Layer 3 of a small transformer language model trained on English Wikipedia (15 layers, counted from 0, width 64). Numbers have three digits each and are written without spaces.
Take only the direct path to the model's output, skipping the later layers: a vector added to the residual stream pushes a token's score in proportion to its dot product with that token's output vector.

Output vectors of the tokens that the questions are about. A number n stands for (n - 500) times 0.0046.
"rap": 486547437664642462320406581498450414582592448581666621502546509614231401420433579413396363373436474496645361512462413515530579616372515506327342398634470556477355532718798680548518484543780550
"s": 489683647452453494617571696401472505396442446537464579649456583329372555310489580551528400434455677510270553591495433558558454520292405367739318647568509391384550373483353487556591453519544447
" more": 292417308470455469505693452415307339518602489575545480408618529519444463511441651403507551420500403356705500486522518452646503450578693459551373502581467491480568421535474646427329481572598375
"ents": 498490446298558383458365570290478392623449559633568472375522345570198343371322631461711737326314524434409445518483377195558445449447349460403417604785444409667514567551444669560397527607565438
"it": 625420563539582524501410630551570503590556539535430378471481659389571538485322492447531453409351316551527456260399442599470419374496432514581378607688515341475606583467338383549518608379599599
"ward": 558285239584530369320562460159572488379589391440332506648665555633305320472380484520640591466413355502604575529316817506488392362480753555489351434426473422581641483788355601485483310536786444
"ball": 413338177757430268424338708381501466369398567506460387636650655515182173368542768263469208516431332292419565771448456374397637606271612459410513424358460395642642586605863801517542433641522454
"ph": 580579327234593332619692668636484439431648354328677471293471605549275444384490600495517421517289595455947510599530595374561537549607666603397344426509467487651846615395449611527463364612567319
"ct": 543400238487550627388615605536447486301469361774472363643610511610515400425548546627408801373246434555519531395366698610640526350248504624420462409585475330486706594697336797645462436598539532
"gh": 388254308610393287570327548329599482553554619534532351497488627572397311552499653543396582647268441310696301588443607438446379356423497907558414264621468496288721675473479815659507413739639409
"on": 464626573471576510592456371528545536508738442513427624452469423465511590444424377507649337613429499474542473506560520497617574666612536371511465500766522425431434539682546402576644474425690643
"out": 553571472440324169293212601459498376595501419437581615326640525534371221437548740420530413568513515581429414462486501399566452494439674525421581732583487413527522527620425486338301521379620405
"ic": 536581509421550491660500445474483500528608563502455557393375565504696531490443491333456419408291556453686415349395583506446607439229368397612342546675507470575549513265555544684584562485521596
"ult": 427557456405593596453343514529350431677683539537486359315555518471503337444352622650528790315354361498513422578496616307505531606698584720301645619638495448412720771556520548464442698301528569
"form": 484388335530385319440534507521478387489609360783674460319457712781498518551489659527479350349123422566691689469588474245433619413582537650520540623547476447422589511685561691620386553626649533
" been": 373575321731403260506416415294357320658500484555538347469646367604420285539602606379355618375514198412735138541388610444574428616541764636448327410599438584540511530466481974374273426674469389
"Y": 402406533468312624504487487411441442461528392557475444526464566584439326508492390398571535606520470441668523502526567403458677562275580328441537432442478410332555810787601513527323509560465609
"is": 489503642423543551574457322477425610550643640576386412319494541536583503571491612555535589500410478630355439484485561645553554498472301307486542431623501281550596491536325539527585303350629523
"ip": 534421488509597661518256655617440470645504620495532455399470612583393547567427619381473253553354386605492357336533426538569469674567539590465467425565484383465488608489504533590500462526672623
"ther": 266614297484184445352374542520469454436644397509458411667462516427415380416643644450464493432201296240503423560408709461619505595335497487435573417488446482352730539581480847419526361601860454
" American": 495416269554497668437418415404460414474629532474444513327470591676429469610453543418359436507569352428610414594360521305393499508397682493594420558512486578481644516673680625659404440343436475

Each question shows what one neuron of this layer's MLP adds at an activation of 1. A number n stands for (n - 500) times 0.001.

n176: 528596281305365368646533688734361441504571501460645494462443391524579561411392547599479532444561604547515613599522507590680348622601774543478546571438667550369651594416503646405530542226640585
Which two tokens does it push up most, strongest first? "ph", "ult"

n155: 524382508246470565663361414605600516363536480650416295232357447642827524514383434599482534497435443531415449519476386671500252344548297404411622510662710458523364563442447565567561511548450566
Which of these tokens does it push up most? "is"

n77: 588470702649556560776611603430622419373596775497693373657547568527624472401314433518519354532443669419303495604433316491384531575473506525604527461676391417376512687406375473434413559373525518
Which two tokens does it push up most, strongest first? "s", "it"

n95: 470226599467710518679436268533343657526403338635707519768518393532605599601511547570514639487514570503649672543503712618434393392423462681659481634529613582521455617368504676431392471206419567
Which of these tokens does it push down most? "ball"

n157: 467464602545264580753465176595718501622453586434362605403518397599592370571521369423563512400259540660366314522526480668664501370720436649453579528656371681417622416265753519570461589540636607
Which of these tokens does it push down most? "ball"

n3: 260435475409428470244677601443327451724475735553390377505570583321561585755535514484585481461575420444488649361539485512594592632530520645603399614548688554522400211484465759462377356472621373
Which of these tokens does it push up most? " more"

n18: 287356335145428464588593512586663547295568551502444507403497549422501554411435394416435456434405614492573375730829501596549614549488466735323372631471597427397438639503511622322612417478302430
Which of these tokens does it push up most? "ph"

n190: 452535604389494566846424379606440331478668496453570372617491371196641657554372445458425700398524649320733566600702334477412458435409461415544464707324310538576449510336568358541633556335425537
Which of these tokens does it push up most? "ic"

n149: 728810608335588507613313570618644507431479666471534511601397491645429543462343392636522527488560298605560143437346713604488397434525531404394359593573168430476605512622705586509397462545342376
Which of these tokens does it push up most? " been"

n125: 222434673582632538494425572576298728498807593564559501735594383583306630435448496317799283619414581632295664355612504615509518541575590362478594536376526503546330520576533427561554596461607677
Which two tokens does it push up most, strongest first? "on", "ip"

n174: 542400492462671650531571660452792566488271522509577490111588322547672386332469508235566448642455563591507631702585653651606511614663404555524489445361375585287648490356427486477786475610320204
Which of these tokens does it push up most? "ph"

n52: 695409633512626483591450530587527459514205429443399500644592588403324633715577497431535544418606841587410276380559496549633389461610521570426636571518658540535247474481485508621498532594392672
Which of these tokens does it push up most? "ip"

n188: 573537390409608470505342542384630401552406455678545242529395334523499584420558307552412623217420580814308486438246559442369507428482425506460629423501907636582535555362584513731443527321540649
Which of these tokens does it push down most? " more"

n183: 586553431343525633576375394426635410407295651446497588524491454529648536442231376480489470466543536500453290818539503535409560387630646478496523356441286569722372605231529196520548502395550339
Which of these tokens does it push up most? "ic"

n140: 352508645526499597668615413405476387476516333613392493621514424411575739455498406474257503761445427523401653579448454469551538722510427378546441583700458363649721489416447368629473792660717215
Which two tokens does it push up most, strongest first? "s", "on"

n87: 530449676465480539528448516596619725560420497524425628521410444294504549389448523424504366687519597622395484488656509495530536452441494418466562363235394333323306685502551669674240241698613366
Which of these tokens does it push up most? "Y"

n170: 638453385615614782602634626616588531609397517569533256400499635431491551533608522412505552488554388338442533368689541469595394496604418325497619426631678584281484382464656459584696418608600564
Which of these tokens does it push down most? "out"

n172: 538421477663525690258511587379654437267614482472485538561373452612472462630438590690311781469329602424398261479408600450507513353286437509312807321555375631405614334629404640521471456575449368
Which of these tokens does it push down most? "on"

n163: 391579509428453270459671472520582486536516379615521573639382237428501426330573534616661723340594477450357343394619624499295160655175576446573835425373555452404465306465922457719438528546479583
Which of these tokens does it push up most? "ther"

n131: 516407496406413473521392340450717426648722704319514484321546562565490470406671365192468613482395572629577564651607360479726499678251531541523410432441540379426438578616543614543313310428564630
Which of these tokens does it push up most? "Y"

n135: 510594540432562569555471521444592329362333464413469407567726421348664639496249472672426730338319712613382620548340400511532725377496537568553750565422404549598490564573354456653627503444401769
Which of these tokens does it push up most? "ct"

n15: 538282441433642316591548617494518498518747479593384662341463532647521470512503384599494540279431454639635753276692420719539494410365424401640530404327826458459406452634571474406679468408572687
Which of these tokens does it push up most? "form"

n79: 583662492561587370300435539450564646504266818465391396685261575524421533684479585581521524586638365337541480730565445657435692447343574374418442509373327367701574366721521156425545485693450374
Which two tokens does it push up most, strongest first? "ball", "ward"

n49: 567272468530507592606609548672553457527598427559566467509290545549455561495580569679252623399393552565555327292290657545374434370407497531600491595633683647337536465605297399618598444357484599
Which of these tokens does it push up most? "ct"

n122: 418482489463545599444515595466410400659388598575524451656575740567585403496417476535330672287322558441426594287644517597444423636419604553459365577209812420454600389525397317425327249614590615
Which of these tokens does it push up most? "ct"

n17: 644524551481383555509431469396574734563692569552479718408828488593609454556467539585228606616549526699601577377517478501794409718490459332554411640307399376651630518425488448617566612476582404
Which two tokens does it push up most, strongest first? "is", "out"

n169: 621545465543793714340557656510427706521256640469491518561357586373494378524597420263176528455669636222441539653445734439677469542538358541317284535487481326416563473509565548486551463270607571
Which of these tokens does it push down most? "form"

n185: 527738572625537508591536657392623361369584445615462519593437525484301449558341387652423545617555701299660449374524533580516642649322505386909536519464303599783398615459504376330388484195584304
Which of these tokens does it push down most? "form"

n136: 553631563257662528789411422471530618582701721308381363525362466470303488549371329547605440470545396645353544862572379578246693522395291544487372463532390513413658503498403423479568613441658672
Which of these tokens does it push down most? " been"

n161: 645474539401562550439633436554476420478665394661586494555516695463445558508457467439516427495682385408500555489509367592380503440452653539553619552195704748464373260419677540502360449190646446
Which of these tokens does it push up most? " American"

n91: 470548337588571550428544387553451670734528517638455364465457589513687502461427180536414357417668385386396394371341517413546376405341599564384597447415504570324614519579460471667442321524559404
Which of these tokens does it push up most? " American"

n45: 445322573477908424415545405373563438550728528366501514590455520681499557427558402384417488203476522400465673601362547687568634425415422584594477500331659606582512444549642222422428655544454577
Which of these tokens does it push up most? "ward"

n116: 576520721541472700593547419651560512578542384559659212394453544565315577382386494732513571371636533644404418439445648371517532727284519454583536469604551466647584698360417498590493648259513452
Which of these tokens does it push up most? "ult"

n5: 436540597501180345390532408536571559272633560358468623514675461467648473613643370487369419620699263324661402441594458499621386655451433484474452607531612400518319544491232626349308289561582336
Which two tokens does it push up most, strongest first? " been", "ther"

n123: 310457471568432588776497610476472627538486463531612492467400567509630611319572438494500693587303545643514601635503722374404596590679469753500706639607411365434411597347518642349529560334429635
Which of these tokens does it push up most? "ult"

n111: 599188423443603412330729406418560657456600600437475541304470316452637436393465669700381458720212416574502685620383317528672361605485187575394640513461393573576627384508321445448546622558413400
Which of these tokens does it push up most? "is"

n73: 379331240486533542476424378665437359485417445546548406440394454576645461568492182574519466276472551549579538261529626740569557359683493526626616566586635502395399398543585476597376609509574617
Which two tokens does it push up most, strongest first? "form", "ct"